Layer 2 of a small transformer language model trained on English Wikipedia (8 layers, counted from 0, width 128).
A neuron's activation on a vector x is SiLU(gate . x) times (in . x), where the dot is the dot product.

Input weights of the MLP neurons that the questions are about. A number n stands for n times 0.0055.
n20 gate: -14 -21 -7 32 -22 64 -47 56 -11 36 0 36 -8 -56 -24 16 50 -13 54 34 2 4 19 -21 -18 3 -19 -43 46 -14 16 -2 -4 -61 -2 4 26 14 3 -49 63 -29 44 -56 -10 -19 1 32 -31 -16 -61 6 37 -31 -14 8 26 -14 -32 48 8 11 36 20 21 -54 11 -72 57 -43 -48 -8 -18 -56 4 8 -11 5 21 -15 42 11 33 5 -33 44 1 2 11 12 13 5 -31 -53 -63 -69 61 33 40 -26 64 -19 29 -35 9 48 48 28 4 -5 -33 -25 -66 -39 26 13 15 41 32 62 -26 -11 -2 -26 46 -6 51 -24
n47 gate: 47 -41 8 -12 8 -24 -37 34 8 19 19 28 -13 3 6 -25 -30 28 18 1 -49 -58 -16 -1 -1 -52 13 -1 16 4 14 29 -7 -18 -13 -1 46 -37 12 5 76 -24 5 -11 -37 -7 -8 1 -11 -7 4 -14 11 1 -45 -14 3 11 -11 -8 19 -18 22 8 -31 11 -3 46 -35 -12 4 19 42 19 49 4 57 15 65 -18 19 31 13 -10 1 1 -19 -22 -7 -27 12 13 -15 -39 -43 8 -8 10 -33 -36 17 8 -17 -51 21 34 16 -29 -10 1 9 -13 16 18 21 -9 20 -31 26 16 9 7 2 -42 21 24 -2 -5
n51 gate: 46 -12 -35 -19 17 -13 -35 40 -2 1 -7 40 22 14 -3 12 32 10 -13 -27 -15 1 -14 15 34 25 -2 24 6 -6 -12 -13 -11 14 -16 -26 6 -29 -21 -43 -1 34 -20 -31 -21 -9 4 25 2 10 16 10 -33 46 10 25 -2 -3 -30 34 -4 -3 -24 -60 -45 21 24 3 -21 -34 -27 -16 -3 -29 9 18 1 4 32 -17 62 -61 -42 -23 -11 8 -16 -29 24 51 -45 -12 -4 -40 -25 50 50 39 10 26 5 -1 1 -38 -4 17 -8 24 -14 1 -20 -16 29 22 9 -20 7 1 -10 -17 -3 -7 -20 8 -9 -15 -21 18
n59 gate: 26 -37 -65 -3 9 -13 -34 15 -15 -27 20 24 59 -11 -4 21 -49 -14 50 0 17 15 -21 -28 1 30 -9 -1 -48 -29 -9 -42 22 13 46 -10 25 -8 -1 -28 18 48 -31 -12 -1 2 11 -28 36 -18 12 -7 -32 59 7 6 9 -1 -20 -14 -19 11 -9 39 2 -14 51 -5 0 -9 -28 -11 29 25 -8 -7 -24 21 7 -28 11 1 10 -30 -43 35 9 -14 24 22 13 -8 -39 -11 25 7 4 -20 -60 -21 16 16 21 -16 -15 -5 27 17 14 10 0 2 -10 26 -7 9 7 -7 17 25 44 -12 -29 -4 -17 -5 -7 13
n60 gate: 1 -19 -5 1 8 -19 -19 9 21 23 41 4 -21 20 9 -12 1 19 -5 14 7 -17 51 5 28 36 -20 34 52 -40 18 11 20 -28 -25 -44 23 -11 -32 22 16 25 35 32 -24 -38 -16 50 32 10 -59 6 5 7 -37 39 -27 -5 -29 -3 15 31 15 4 -5 11 -12 1 -29 7 5 -29 -10 9 -15 -10 11 3 1 9 14 -11 -14 -20 -24 -5 8 -38 5 10 -37 1 -17 -34 -53 33 1 13 -1 -11 0 7 -19 -10 -21 -22 -33 -1 -19 5 -13 8 26 -6 16 31 33 -2 -19 -14 -13 -50 33 17 11 -8 -10 26
n111 gate: 22 -7 -17 3 1 3 17 -10 10 15 -23 27 20 -38 -18 -3 20 -9 0 -23 9 20 0 27 -21 25 37 -22 20 32 9 -49 21 -13 -4 -11 17 -20 18 -52 10 -20 -7 -1 7 -7 34 -47 26 -56 -31 -3 -8 1 2 -25 -59 -18 -17 -4 27 -8 1 63 4 -2 -10 14 -10 27 28 13 9 37 -36 1 -48 12 -32 -9 41 -29 0 0 -22 13 -31 -8 29 -68 20 -29 8 23 30 -18 -42 20 -12 1 -9 -36 6 -24 40 -24 -15 -36 -1 -18 -19 -31 -24 -19 21 36 24 19 -52 -34 -28 30 20 32 -27 23 -5 4
n123 gate: 13 16 -18 -17 19 8 -9 -14 -4 -16 18 36 19 -19 1 -41 -35 13 10 -18 1 38 -4 -3 40 -3 -35 20 -42 3 -11 29 32 -3 10 -20 -23 0 -3 11 -13 -35 -24 72 -8 -15 -26 46 9 2 0 17 -22 -4 -49 26 18 21 -4 31 18 -9 12 -15 -34 32 53 -1 -29 47 -10 -57 -14 -22 -24 -10 -43 27 6 11 -13 38 -25 13 20 5 40 22 -11 -6 -12 -7 24 21 -28 17 29 -10 -17 32 3 -15 11 -21 5 -9 -16 18 20 39 12 59 38 -10 -45 -27 10 -5 -41 -15 15 -18 -29 -9 -1 -27 8 -11
n145 gate: -22 21 -63 -25 -36 -13 -12 44 -14 0 8 81 -20 5 19 19 -53 35 7 -20 2 -21 1 14 23 -15 -14 13 0 -33 -5 -39 33 24 5 -20 34 8 26 35 -52 23 -7 -23 51 -29 16 42 66 34 4 66 29 -30 -11 43 24 -7 -19 -38 6 16 10 -12 -34 -24 -34 -21 1 -11 17 -33 6 15 -18 -25 0 27 -6 -5 -13 -13 -39 8 39 -7 22 -7 -10 -2 24 21 15 -23 -16 31 4 35 -3 -48 -7 -17 -3 -15 13 21 15 34 -27 8 49 17 -30 26 -1 20 33 -8 -35 15 62 -37 47 -3 -7 -26 -9 18
n147 gate: 17 -5 -6 29 9 -12 -6 -18 43 22 -27 -1 19 -7 35 38 26 38 4 67 -49 -38 18 5 13 9 7 4 -17 3 -47 12 11 14 -12 -3 21 -12 5 15 -11 34 -11 -27 22 3 2 -20 -1 22 -8 36 14 11 5 -5 -27 6 -6 60 -43 40 -15 31 4 -13 -18 -23 22 2 9 1 -9 17 -6 26 10 1 31 -3 -17 -5 -11 -7 -19 -15 -14 1 6 9 35 10 26 25 0 -17 -1 10 37 -19 0 -14 -1 -9 -6 28 -25 -10 -17 -43 -46 3 -25 33 7 1 11 30 -9 -1 -5 0 14 -27 -27 31 -31 21
n154 gate: -10 -20 9 -6 56 -20 40 2 -30 -7 18 -12 -37 29 16 21 -6 -6 -5 -3 40 -21 24 9 41 32 -35 16 -37 40 -6 -27 -32 -3 26 -21 11 -3 11 37 -28 24 -49 -4 10 18 10 29 53 40 19 11 -25 13 20 2 11 -16 -11 -1 -41 20 12 33 -15 14 -2 6 -27 25 -30 -28 -52 9 -64 25 -19 23 -7 23 -19 -1 -29 20 -81 24 26 -68 10 28 -8 0 33 52 -27 12 -16 -36 39 -1 -3 -14 9 18 21 -15 5 -4 -19 -19 7 -49 -3 -6 43 -9 -30 4 -63 -32 -3 4 19 -16 10 -34 18 -34
n160 gate: 14 -12 -28 -38 22 -2 6 26 -1 -1 -16 14 -10 -38 54 11 -29 -12 32 -2 -10 -23 -25 31 -40 15 -11 35 -15 -9 -16 -3 -15 -15 33 -9 7 -44 32 -50 -32 1 22 -3 -3 4 -1 15 -35 11 -1 2 -39 5 -1 32 -56 9 47 3 -15 2 -8 -4 31 13 -32 30 -17 -13 -7 -6 64 22 -36 20 -17 -1 21 9 1 10 9 -9 -21 -1 -21 -34 -16 9 -2 -11 29 -13 -51 24 -4 44 38 6 8 39 35 -32 -36 -27 -36 3 13 -10 7 -22 -6 -4 -21 6 14 33 -9 12 -55 29 -3 -17 -16 32 -14 11
n20 in: -17 -23 -5 18 -2 59 -32 25 11 -7 5 19 -36 -95 -2 -28 3 -59 92 58 -32 0 29 33 5 20 -93 -57 30 12 18 8 -1 -69 -5 32 1 -7 26 -10 61 18 -12 -17 -37 -26 -19 -6 -15 -32 -62 86 37 4 73 34 34 -28 -12 29 -6 58 37 41 36 -18 29 -51 50 -22 -52 31 -37 -34 37 15 -4 -64 -20 18 26 13 28 -9 -6 26 -7 20 69 34 42 -20 -71 -15 -64 -51 38 -24 -10 -33 26 15 15 -14 -24 16 6 20 7 20 -39 -32 -34 -55 16 -9 4 42 28 70 -59 -24 56 -31 55 -7 20 -44
n47 in: 37 0 20 2 -28 -30 -8 -11 -5 -2 -3 11 -12 -13 -5 -32 6 28 17 18 -40 -5 -29 -11 -7 -24 33 -2 -8 5 20 55 6 -3 -26 47 28 -23 -9 25 12 -21 -15 -4 -37 -5 -56 7 -26 5 -35 -61 -8 -24 -17 12 -36 57 -11 10 18 -40 50 11 7 -9 53 45 9 -19 14 -24 54 19 21 35 15 18 -1 -24 -32 38 -10 11 -8 4 -21 -20 -6 39 24 17 24 -81 4 1 18 8 -6 -12 36 19 -41 -39 53 5 32 -18 -12 11 -7 -22 -28 -11 30 -2 14 -9 25 27 6 -30 11 -42 -18 12 0 10
n51 in: 11 -37 -32 -17 40 0 6 13 8 10 2 -17 -12 24 -1 -1 -19 64 8 29 -35 24 22 3 13 -17 17 -19 4 -38 50 -3 13 14 -7 -28 -3 1 -41 -14 -15 14 13 -40 -30 -21 35 -21 17 22 41 25 18 14 39 -6 33 -15 -4 -9 1 28 -17 -8 -22 35 9 -33 -1 -18 15 28 -42 -4 22 10 14 -12 14 -32 21 -86 -52 -62 7 -11 -48 -2 -30 29 -56 10 4 60 -19 15 -8 -37 23 14 13 0 -25 -2 -8 -13 45 14 -14 10 -16 -7 4 10 -41 9 -5 -3 -28 19 12 -32 -31 -24 -10 4 25 26
n59 in: -13 6 31 10 6 35 30 -17 31 7 -14 -12 13 -18 31 -10 26 -4 -27 -19 -21 10 7 8 3 -15 -34 38 52 48 -16 -3 -38 30 -29 11 3 -22 -8 22 26 10 21 1 -13 -8 2 49 -14 6 3 11 23 -40 21 9 23 -6 -43 -17 20 -4 10 33 -5 -11 10 2 -12 17 8 -36 -1 -48 -1 -1 15 -19 -27 -5 -17 18 -32 20 25 5 -24 28 7 7 -18 -24 63 -18 0 -65 -1 26 5 31 -9 3 -10 7 -21 -49 -31 14 -10 -16 -31 -25 8 22 11 -8 -15 -41 45 -3 -10 6 11 14 42 6 -8 5
n60 in: -16 35 -27 -13 19 35 -23 21 8 21 2 3 10 20 -16 16 -3 -12 24 -16 -12 1 -24 -9 22 4 -19 9 -41 18 -15 10 -28 -5 -35 58 -26 24 -15 -27 -5 -5 -6 -42 -13 89 20 13 -17 5 22 13 -25 -7 31 2 49 31 54 12 19 -2 -18 12 -1 -24 2 51 -23 -6 -10 29 19 -27 -2 21 18 -12 17 -8 12 14 -71 40 44 29 30 -25 44 5 52 -1 3 -9 -20 -43 -6 -22 -18 -50 2 24 -5 14 -31 28 7 -2 33 14 -2 27 -10 -24 24 -3 -47 48 13 -10 -7 2 -31 -4 -30 28 37 -6
n111 in: 12 -10 -29 -33 -25 3 37 -13 38 -14 3 1 68 -19 -7 -12 27 -7 36 -44 -29 13 4 -2 -40 39 -8 2 33 53 35 -29 33 -21 25 -26 9 -25 15 -29 -31 -29 28 -25 -14 28 37 -40 19 -5 -40 -7 -23 -17 0 15 -38 -16 -35 -27 15 10 -4 13 61 -53 -10 3 2 20 6 20 -9 54 -31 24 -43 23 -39 -26 41 2 -17 -20 -3 11 -38 -43 13 -53 15 -15 1 17 18 -28 2 3 7 36 -4 -16 -9 -16 16 -28 -14 -16 24 -45 -26 -15 -19 16 34 29 4 1 -22 -50 -35 36 34 7 -48 54 -26 -1
n123 in: 21 64 16 -21 3 6 -29 0 43 -13 14 21 42 6 2 -12 16 19 7 -42 -41 -8 4 -21 -7 39 -18 -19 -40 -19 27 47 8 -1 41 -26 -15 2 43 9 11 -25 28 48 -6 -29 23 21 7 -31 35 54 -19 -10 -77 25 -45 -7 23 12 -23 10 -19 1 -29 -2 29 53 -44 16 -16 -2 -8 -74 -20 -1 2 25 -42 -45 38 52 13 42 17 -11 -23 70 -11 19 9 -40 19 28 -37 15 -8 7 -19 20 12 -25 -15 -15 53 -48 15 19 -23 -16 -13 28 32 -16 -43 1 14 16 19 3 4 -19 -36 -9 31 25 6 -17
n145 in: -22 29 18 12 28 30 47 -32 -34 -8 14 -38 14 -20 6 -22 34 -50 -2 0 -2 48 8 7 28 -13 -30 6 15 1 -21 19 -36 -56 17 0 -6 9 25 58 -33 -29 6 25 -10 -16 12 -12 -35 -31 31 -11 -13 -15 43 -18 -30 -35 11 34 -8 30 -24 35 44 43 -39 -13 1 -36 -50 -11 -2 40 -14 -26 -16 1 -38 -19 -10 13 16 4 -7 12 -32 34 34 16 31 -32 -9 35 17 17 -19 8 19 -19 -16 29 6 6 2 -27 -23 -34 12 19 -28 -13 3 -63 30 18 -16 11 2 4 -17 25 -28 81 11 43 -6 13
n147 in: 14 9 -18 55 24 -35 19 -9 30 -4 16 -7 25 -34 25 30 5 21 -8 25 -36 -8 -16 4 6 -8 -10 21 -27 26 18 4 8 -19 20 -37 -9 0 23 45 5 25 5 5 -19 31 -27 46 39 19 18 15 16 -19 13 -16 -48 -2 18 47 -23 -27 -17 -5 -12 -31 -6 -14 23 29 7 1 -39 -22 -13 2 3 1 -4 4 3 -10 0 -27 -38 -20 -20 -3 2 -7 26 15 -8 15 15 -1 -15 -28 10 -21 -13 -13 17 23 12 -2 -22 -33 17 -32 -17 30 -42 -17 -23 -8 -21 43 -19 -27 -5 -24 20 -11 -22 6 -10 17
n154 in: -43 -12 6 15 -13 -28 5 0 -29 34 -15 -15 -30 11 6 14 -4 -28 -14 -9 13 -50 18 -25 6 12 23 4 14 2 11 -25 7 8 22 -7 12 -11 20 36 8 3 -8 -19 8 25 15 17 56 13 6 0 -40 -24 8 1 -14 -29 -23 -18 7 13 -15 32 -6 44 17 34 -25 1 -7 -9 -9 17 -26 28 17 5 -11 -23 -8 -10 -16 0 -40 33 22 -27 31 10 18 -22 19 28 -23 -24 -34 -27 31 13 20 2 -45 15 15 15 3 -8 -11 3 3 -6 -24 6 32 1 -17 2 -4 35 -3 42 -20 1 16 -2 29 -42
n160 in: 46 20 45 18 9 -8 -16 -15 14 -14 -9 24 -36 -27 -18 13 -28 -47 24 34 -3 17 32 -6 12 -19 -13 -6 7 9 -24 -22 -20 -15 27 -1 28 1 -27 -11 13 23 7 -5 -41 4 16 6 17 30 32 -6 1 6 13 30 21 -48 64 11 -34 -8 -42 5 -16 27 40 -15 1 -30 -9 -5 -7 -20 26 -3 -31 -18 10 4 16 40 7 29 -29 27 15 44 -4 17 4 13 4 2 8 3 -4 -36 -14 16 -30 -27 11 -46 -1 -13 40 51 9 18 -7 -9 1 -32 -7 -2 -23 58 29 38 75 -1 32 -17 32 -35 -3 -36

Each question shows a token from some text and the vector x that enters the MLP there. A number n stands for n times 0.044.

" |": 7 -2 -39 -26 -11 -20 -16 -24 2 -26 5 -34 -37 -21 -8 15 -11 -4 -9 -3 8 -34 81 -29 11 45 10 18 6 -9 -25 -20 12 24 -45 14 0 5 6 15 -33 -13 -7 16 2 24 0 6 24 -3 26 -32 -20 31 -25 15 7 -31 -6 -10 1 12 -2 -30 24 -15 12 9 11 -24 14 29 -18 25 -12 -1 -26 2 18 -9 -5 -9 5 -44 -6 -17 -21 -4 -26 36 42 8 8 -43 29 11 -24 34 38 12 -37 15 -20 -15 -1 -6 10 -24 -18 5 -1 14 19 3 21 -12 -7 2 55 33 -12 -11 -16 -4 32 3 -16 11
Which of these neurons fires most? n20

"s": 7 -35 -32 -43 14 12 -6 -13 12 8 15 -18 -38 -18 7 -15 -17 -21 27 -31 24 -66 38 -52 -2 -10 -14 -3 11 5 -32 -11 5 1 -14 50 -15 1 -17 -9 -13 -15 3 -12 -18 50 9 10 9 -8 -8 -2 -1 -11 -26 -12 4 -26 -3 -16 -7 43 3 2 -18 -52 0 27 5 -7 20 29 -6 30 18 -14 -46 -7 27 -20 8 7 22 -18 14 37 -23 2 8 50 25 8 29 -3 3 -14 26 -19 9 -9 -8 7 -13 -13 12 8 9 -16 -18 -1 -3 28 21 -10 23 -38 -7 5 31 45 -19 -26 -20 -11 15 -3 -44 -36
Which of these neurons fires most? n20

"1": 4 -37 -31 -22 6 6 -15 -25 25 14 19 -28 36 -20 -33 -27 -14 -21 -29 0 -10 -28 25 8 25 29 -33 38 15 31 -26 -63 -18 17 -13 43 -29 8 -16 17 5 -29 -2 4 17 20 -1 24 5 22 12 10 -27 -3 -17 33 14 3 -30 -9 20 -10 -1 1 -30 -7 5 19 -11 -6 49 0 -24 -15 6 0 -6 -45 -12 33 1 5 -8 -42 10 -2 -30 -7 -18 25 24 -15 50 15 17 -4 -9 11 30 -10 -9 6 -44 -17 -17 -11 -12 -1 -3 -7 -13 3 17 26 10 -21 31 -29 49 17 -43 -33 -1 21 11 19 -1 27
Which two neurons fire most, strongest first? n60, n51

" published": 16 10 -57 -6 -12 -2 -25 -34 36 6 24 -1 -31 -38 1 5 -28 19 -25 1 -1 -57 -3 -22 -4 30 -9 -6 16 19 -47 -11 28 -1 -14 1 -7 34 14 -4 -7 -12 -21 45 -15 2 -2 -19 3 -32 31 28 -38 -5 -39 -12 3 8 -9 11 11 3 -4 -11 -5 -5 14 -2 1 11 45 15 -15 -5 -14 21 -37 8 35 -15 14 14 7 -36 31 30 3 -22 -20 51 3 7 8 14 20 39 -12 12 -12 -26 -14 -6 -25 -24 -15 -43 -19 -9 -2 15 -18 20 7 -13 44 -35 18 -42 27 27 1 -35 -23 3 4 33 -3 -34
Which of these neurons fires most? n123

" K": 11 28 -47 -11 -5 15 -12 -12 10 -9 4 -35 -4 -28 -16 14 -5 -28 19 -26 22 -34 10 -15 25 9 -24 0 15 -8 -31 -1 27 27 -13 50 -3 7 -21 12 -36 -23 18 -3 16 66 -11 12 15 -9 16 -12 -35 12 -30 -5 8 10 23 -28 10 11 -1 -16 1 4 -10 29 1 -6 12 37 -39 -8 2 10 -15 -30 -3 -20 13 -14 -18 -11 19 32 -10 11 -5 13 60 37 31 52 33 -31 -17 31 47 -54 -39 10 4 -11 -12 8 21 -35 -24 -3 -30 -17 27 -3 26 -21 -20 23 26 14 3 -20 -11 -34 8 -5 6 -2
Which two neurons fire most, strongest first? n154, n47

" was": -9 -22 -56 -52 4 -5 -8 -31 30 -14 25 -1 -53 -17 17 -4 17 -4 -21 4 12 -23 48 -22 26 39 -10 -14 0 -8 -30 -16 45 10 -50 18 -6 43 -4 15 -9 -2 25 20 0 16 28 -6 10 -27 5 -4 -3 14 -34 -7 -3 6 -22 12 4 43 -57 -10 22 13 6 1 -24 -2 31 11 -19 -16 -3 -7 -21 -15 19 -17 14 11 11 -30 41 -1 -20 18 -23 26 1 1 4 24 18 9 25 30 3 -2 -26 14 -42 -19 -25 -14 -10 -32 28 30 -2 30 19 -2 6 -33 -1 -8 38 5 -50 -28 -21 0 10 7 13 -38
Which of these neurons fires most? n123

" C": 14 8 -46 -35 13 0 0 -7 11 -28 6 -21 -14 -28 -12 29 3 -65 0 -13 13 -23 18 -15 4 6 -3 6 2 13 -15 -13 10 11 -7 30 -1 -7 5 15 -14 -22 11 26 1 52 -19 13 17 -14 14 5 4 22 -39 -9 11 8 -11 -14 2 -5 48 -27 18 -17 14 21 29 4 9 38 -20 -13 28 10 -15 -45 21 -32 -29 29 -40 -22 38 12 -5 -14 22 53 52 18 13 50 18 -4 -4 20 38 -37 -46 18 9 -49 -21 -7 -6 10 -11 -3 -24 14 15 -19 17 -7 -28 16 20 32 -11 -16 2 -33 -23 14 -30 -5
The three highest activations, in order: n160, n147, n51

" Ven": 5 14 -57 -26 6 17 -55 -36 3 -15 -2 -4 -52 -16 -8 24 21 16 -21 20 22 -46 21 -21 -7 27 -11 9 -10 15 -29 -5 25 -4 -24 43 7 18 -8 22 -8 -14 -4 29 -7 53 -14 -21 20 0 38 16 -38 12 -7 8 23 11 20 8 38 -10 -21 -20 -28 -19 -31 24 34 -10 21 41 -16 18 -3 3 -19 -25 31 -5 15 17 -8 15 10 7 1 -8 -6 21 42 26 30 34 55 -41 -16 -13 25 4 -13 -11 -12 -26 14 21 -33 -41 7 -4 -6 17 1 1 12 -4 4 -14 38 24 -3 13 -11 -8 8 29 -14 -8
Which of these neurons fires most? n147

" several": -6 -18 -18 -62 2 0 -25 -85 27 -13 27 -20 -6 -10 24 47 -14 -26 13 19 -4 -52 27 -29 -6 22 2 -2 -13 -15 -19 -36 16 -26 -10 11 -20 6 -8 -26 -18 -30 -35 28 -17 -12 -12 -4 10 -19 28 -23 -3 1 -28 -13 -22 -19 -40 13 2 17 19 -36 5 -4 7 1 -6 -7 3 4 -20 4 -14 -17 0 -17 19 4 54 -8 23 -30 10 6 -37 13 5 42 17 24 7 20 8 -4 -16 -15 33 15 -8 13 -26 -44 -42 -19 -2 4 6 4 -16 41 25 -9 23 -13 -27 -27 12 27 -17 -17 -26 -8 -14 -21 7 16
The most active neuron and its activation: n51, at about 2

" prin": -24 -8 -35 -14 -21 29 -28 -46 13 3 1 13 -35 6 -16 18 -5 -24 -3 1 -17 -41 6 -30 -19 46 -38 18 14 -14 -27 -48 24 -15 10 0 -22 40 8 32 -13 -33 21 40 6 40 6 -23 28 -45 44 11 2 1 -24 -7 2 10 -29 28 -33 -27 -27 -3 22 -1 -27 23 -1 13 22 28 -27 -25 9 32 -8 -8 -1 6 8 17 4 -2 5 13 -30 -12 -10 4 4 1 8 23 19 17 7 -8 51 -13 12 -3 -2 2 20 -4 -47 -36 9 -22 3 -6 18 1 14 -55 15 -42 16 39 3 -35 -8 17 -4 19 -6 -36
Which of these neurons fires most? n154

"2": -10 -12 -28 -33 -30 -12 -27 -19 2 -36 9 -42 39 -42 -7 -26 -16 -2 -2 6 4 -29 15 -6 -2 35 -13 33 -13 27 -18 -63 -4 24 -8 10 -20 15 -11 27 -19 -12 -26 0 17 5 6 -9 -13 -3 24 0 -34 -18 -21 28 18 1 -24 -40 15 20 -18 12 18 -2 -14 21 5 8 47 13 -13 -14 23 20 -11 -25 -12 -16 17 -5 -15 -46 -28 16 -25 16 7 42 34 10 12 16 41 -2 -19 32 -4 -17 -21 8 -36 -39 -48 -8 2 -12 -6 -7 -18 -17 14 21 22 -3 27 -15 26 31 13 -28 -12 25 19 -29 -21 10
Which of these neurons fires most? n59

" ast": -11 16 -36 -13 -50 7 -42 -48 4 -17 11 0 -10 14 -5 23 -9 -20 30 19 -5 -31 6 -10 -17 13 -27 -34 17 -5 -11 3 9 5 -42 19 -30 20 -12 -19 16 14 -15 17 33 10 -4 7 7 -25 17 0 4 -17 -34 4 -24 8 32 21 8 -16 -3 -34 34 -14 19 42 10 7 8 19 -28 8 -8 -4 -18 -24 33 23 -23 -6 -26 -3 -1 35 -62 -20 28 -14 3 10 -8 42 31 24 0 0 18 4 -39 -55 -8 -39 -26 -12 -32 -2 -7 31 15 53 11 -19 24 -46 1 -22 33 35 -13 -32 -31 -25 19 8 -11 -14
The most active neuron and its activation: n123, at about 1.1

" Od": -34 17 -43 24 33 13 -25 6 17 0 14 -26 -25 -38 -44 11 0 -8 0 4 28 -20 8 -23 15 29 -24 2 35 24 -4 0 32 22 -12 40 -18 13 -49 32 -16 -14 -34 16 39 76 10 -2 18 -8 9 16 -19 11 -19 4 8 20 12 0 -1 28 -19 -9 10 17 -2 25 1 12 28 64 -28 2 2 -20 -42 -15 40 -9 10 -10 -16 -12 45 21 0 9 -4 -7 18 3 -11 12 62 -23 -29 15 12 -8 -15 -38 -8 0 5 -6 -7 -43 -24 -33 -30 -6 6 -4 4 32 -32 7 23 20 -4 -8 1 -14 19 28 -10 -9
The three highest activations, in order: n111, n147, n47

" by": -9 4 -55 -50 20 -8 -18 -1 43 14 5 -4 -58 13 6 23 -28 0 -37 15 12 -53 40 -7 -11 37 3 10 -3 11 -24 -37 38 12 -36 33 -13 6 2 23 -21 9 -1 37 7 0 -9 21 51 4 2 -12 -21 -9 -22 14 4 -27 12 19 14 -11 -9 -31 11 -9 2 7 -16 -12 -2 6 -16 6 -2 -2 -24 -4 11 -29 4 -22 -6 -33 15 34 -23 -10 -28 42 4 -3 6 0 12 19 14 22 1 -17 -41 -19 1 -37 -27 0 -5 -16 9 22 -2 6 30 -26 42 19 0 -1 21 44 -3 -17 -33 -20 16 9 -9 -21
Which of these neurons fires most? n51

" near": 11 -2 -47 -54 -6 -45 -43 -7 -7 1 16 -6 -46 -8 -3 34 -14 -6 -8 -23 14 -22 28 -31 -1 30 -20 30 7 -11 -15 -23 17 30 -5 34 -3 22 17 21 -47 -1 11 20 13 34 -3 -24 29 0 0 -10 -22 -5 -25 5 -3 -27 19 2 25 2 -34 -45 -32 6 -12 -11 30 -45 15 36 -28 12 10 -26 -5 -2 25 -11 26 18 3 -5 16 18 -7 -3 0 7 8 13 11 -8 -25 24 13 37 -8 16 -65 -27 -12 -25 -5 -33 -17 -12 -21 0 -13 9 16 -41 34 -27 20 -11 39 20 -23 -10 2 16 28 3 -2 -24
The most active neuron and its activation: n160, at about 1.4

" DF": 8 -10 -15 -47 12 15 -6 -10 -14 5 9 -37 10 -36 -5 16 -11 -34 -15 9 17 -32 25 -3 14 13 -29 6 12 -3 -20 7 -23 29 -21 -5 -1 14 0 73 -24 -6 -4 -27 14 40 -26 -30 34 -9 3 22 12 -26 -37 13 17 0 -7 16 32 -57 12 -33 24 -9 -12 9 -10 -23 2 14 -48 -17 8 14 -49 -40 25 -31 -5 -10 5 -32 -4 1 -33 -16 9 23 13 1 3 12 56 7 -23 43 35 -6 -39 8 -37 -10 -7 25 -4 -19 -4 28 -50 -10 7 -10 43 14 17 22 20 29 4 -19 -8 -21 5 0 -8 -13
The three highest activations, in order: n147, n154, n123

".\n\n": 33 -2 -48 -39 -3 -15 -32 -8 17 -1 6 -6 -32 -42 -24 32 -6 -19 -5 3 -2 -60 48 -9 22 41 -5 12 0 14 -23 -23 3 38 -16 10 15 11 7 43 1 21 28 -9 -4 19 -11 -2 24 -2 2 -33 -17 16 -13 -11 -11 -10 11 6 38 19 45 -59 9 6 -1 -7 -23 -9 0 47 -2 3 -23 10 -32 -12 19 -16 -11 5 0 -15 11 1 -8 16 -27 37 9 42 12 35 18 30 19 29 26 -20 -9 3 -38 20 -7 7 -2 -2 1 2 -7 37 25 -11 10 -27 0 -33 48 28 -17 -32 -12 -5 -3 -3 -12 17
The most active neuron and its activation: n51, at about 1.3

" N": -8 -3 -56 -28 28 21 -24 -14 43 -23 30 -15 3 -41 -12 25 -27 -51 24 -9 14 -5 14 -37 19 26 0 -8 21 3 -23 -4 4 16 -37 39 2 -3 -40 -3 -29 -18 -10 38 9 40 -19 -6 19 -2 22 13 -25 29 -14 -12 5 23 19 -23 35 -8 -9 -27 -12 -2 -17 55 1 -9 15 32 -18 11 -24 -1 -32 -24 41 -15 6 5 -26 1 14 26 -13 -14 10 32 50 1 13 37 26 -44 -7 -6 44 -22 -32 9 -9 -23 -14 -3 6 -7 -29 -15 -30 9 -9 -20 4 19 -3 5 40 34 19 -5 2 -15 -1 -21 8 -2
Which of these neurons fires most? n160

" Br": -7 41 -30 -27 -25 17 -20 -24 18 3 -10 -10 -4 -36 -23 -20 -21 -23 -31 22 -9 -1 20 -8 -1 15 -7 -1 11 -2 -12 -8 14 73 -9 -12 2 -22 -9 1 -27 -10 -22 28 -14 44 3 22 22 11 49 15 -1 36 -30 -10 -15 -16 18 8 -1 13 -9 -14 23 -11 -28 14 17 3 45 44 -22 -2 -12 34 -31 -30 30 -4 1 40 -42 -23 6 30 -10 -15 -4 21 53 21 41 10 52 -52 -27 -6 15 -27 -42 11 1 -5 1 16 -3 -40 2 2 -11 16 30 -19 22 -10 11 37 23 24 -13 -18 -2 3 22 30 -2 -22
Which of these neurons fires most? n147

"|": 11 -32 -28 -49 -10 4 -13 -11 19 -22 26 -38 -30 -27 -27 28 11 -18 -10 -12 4 -15 38 -51 3 15 26 37 13 -15 -21 -30 20 25 -47 10 8 24 30 65 -18 -37 19 24 18 21 1 0 33 -7 34 -35 -8 27 -20 19 7 -7 4 8 0 10 17 -21 1 2 6 -19 -13 -29 6 4 -24 -1 -21 20 -26 -9 18 -17 -7 -4 -8 -28 1 -9 -8 -1 -32 45 27 16 12 -11 13 21 2 36 30 -9 -31 -1 -28 3 -5 21 0 -26 -10 -2 -37 24 21 -6 23 -19 -15 -24 38 34 -2 -13 -47 3 14 -2 -4 12
Which two neurons fire most, strongest first? n20, n51

")": 15 -28 -38 -30 -14 18 -19 -6 42 -25 -24 -5 -8 -11 1 -6 -28 -34 32 10 -2 -9 50 -15 -15 24 -1 13 -2 11 -32 -10 21 5 -41 15 3 28 6 41 -10 -5 3 2 4 35 -4 -14 6 2 9 -27 -5 -27 -19 32 -2 -4 -6 11 -14 -8 -6 -21 20 -17 30 -12 -6 5 18 29 -11 7 -3 -37 -22 18 21 -19 2 -2 -6 -49 10 -1 -63 27 5 41 43 40 19 10 12 8 -8 46 19 4 -15 34 -4 4 -28 15 41 -24 -20 23 -20 -6 17 0 27 4 -9 -15 28 19 -21 -54 -26 -26 33 -1 -30 -11
The three highest activations, in order: n20, n47, n59

"z": 18 6 -19 -38 3 16 -24 -14 49 13 20 -24 -3 -28 13 7 14 -42 1 -27 4 -78 21 -46 2 -9 -27 12 2 -8 -23 -43 15 33 -9 57 -34 -6 -13 6 -3 -32 2 -12 19 60 4 -3 8 2 13 21 -36 48 -18 6 21 -23 -10 1 2 9 -16 6 14 -8 -14 43 26 -23 23 21 -30 10 -8 -14 -28 -23 20 -27 9 16 19 -21 0 12 -1 26 -1 24 27 2 25 12 13 -23 9 -33 9 -4 -4 22 -18 2 2 28 19 -27 -25 2 -17 8 7 -12 23 -19 -11 30 28 6 -22 -27 -13 -20 14 6 -33 -26
Which of these neurons fires most? n20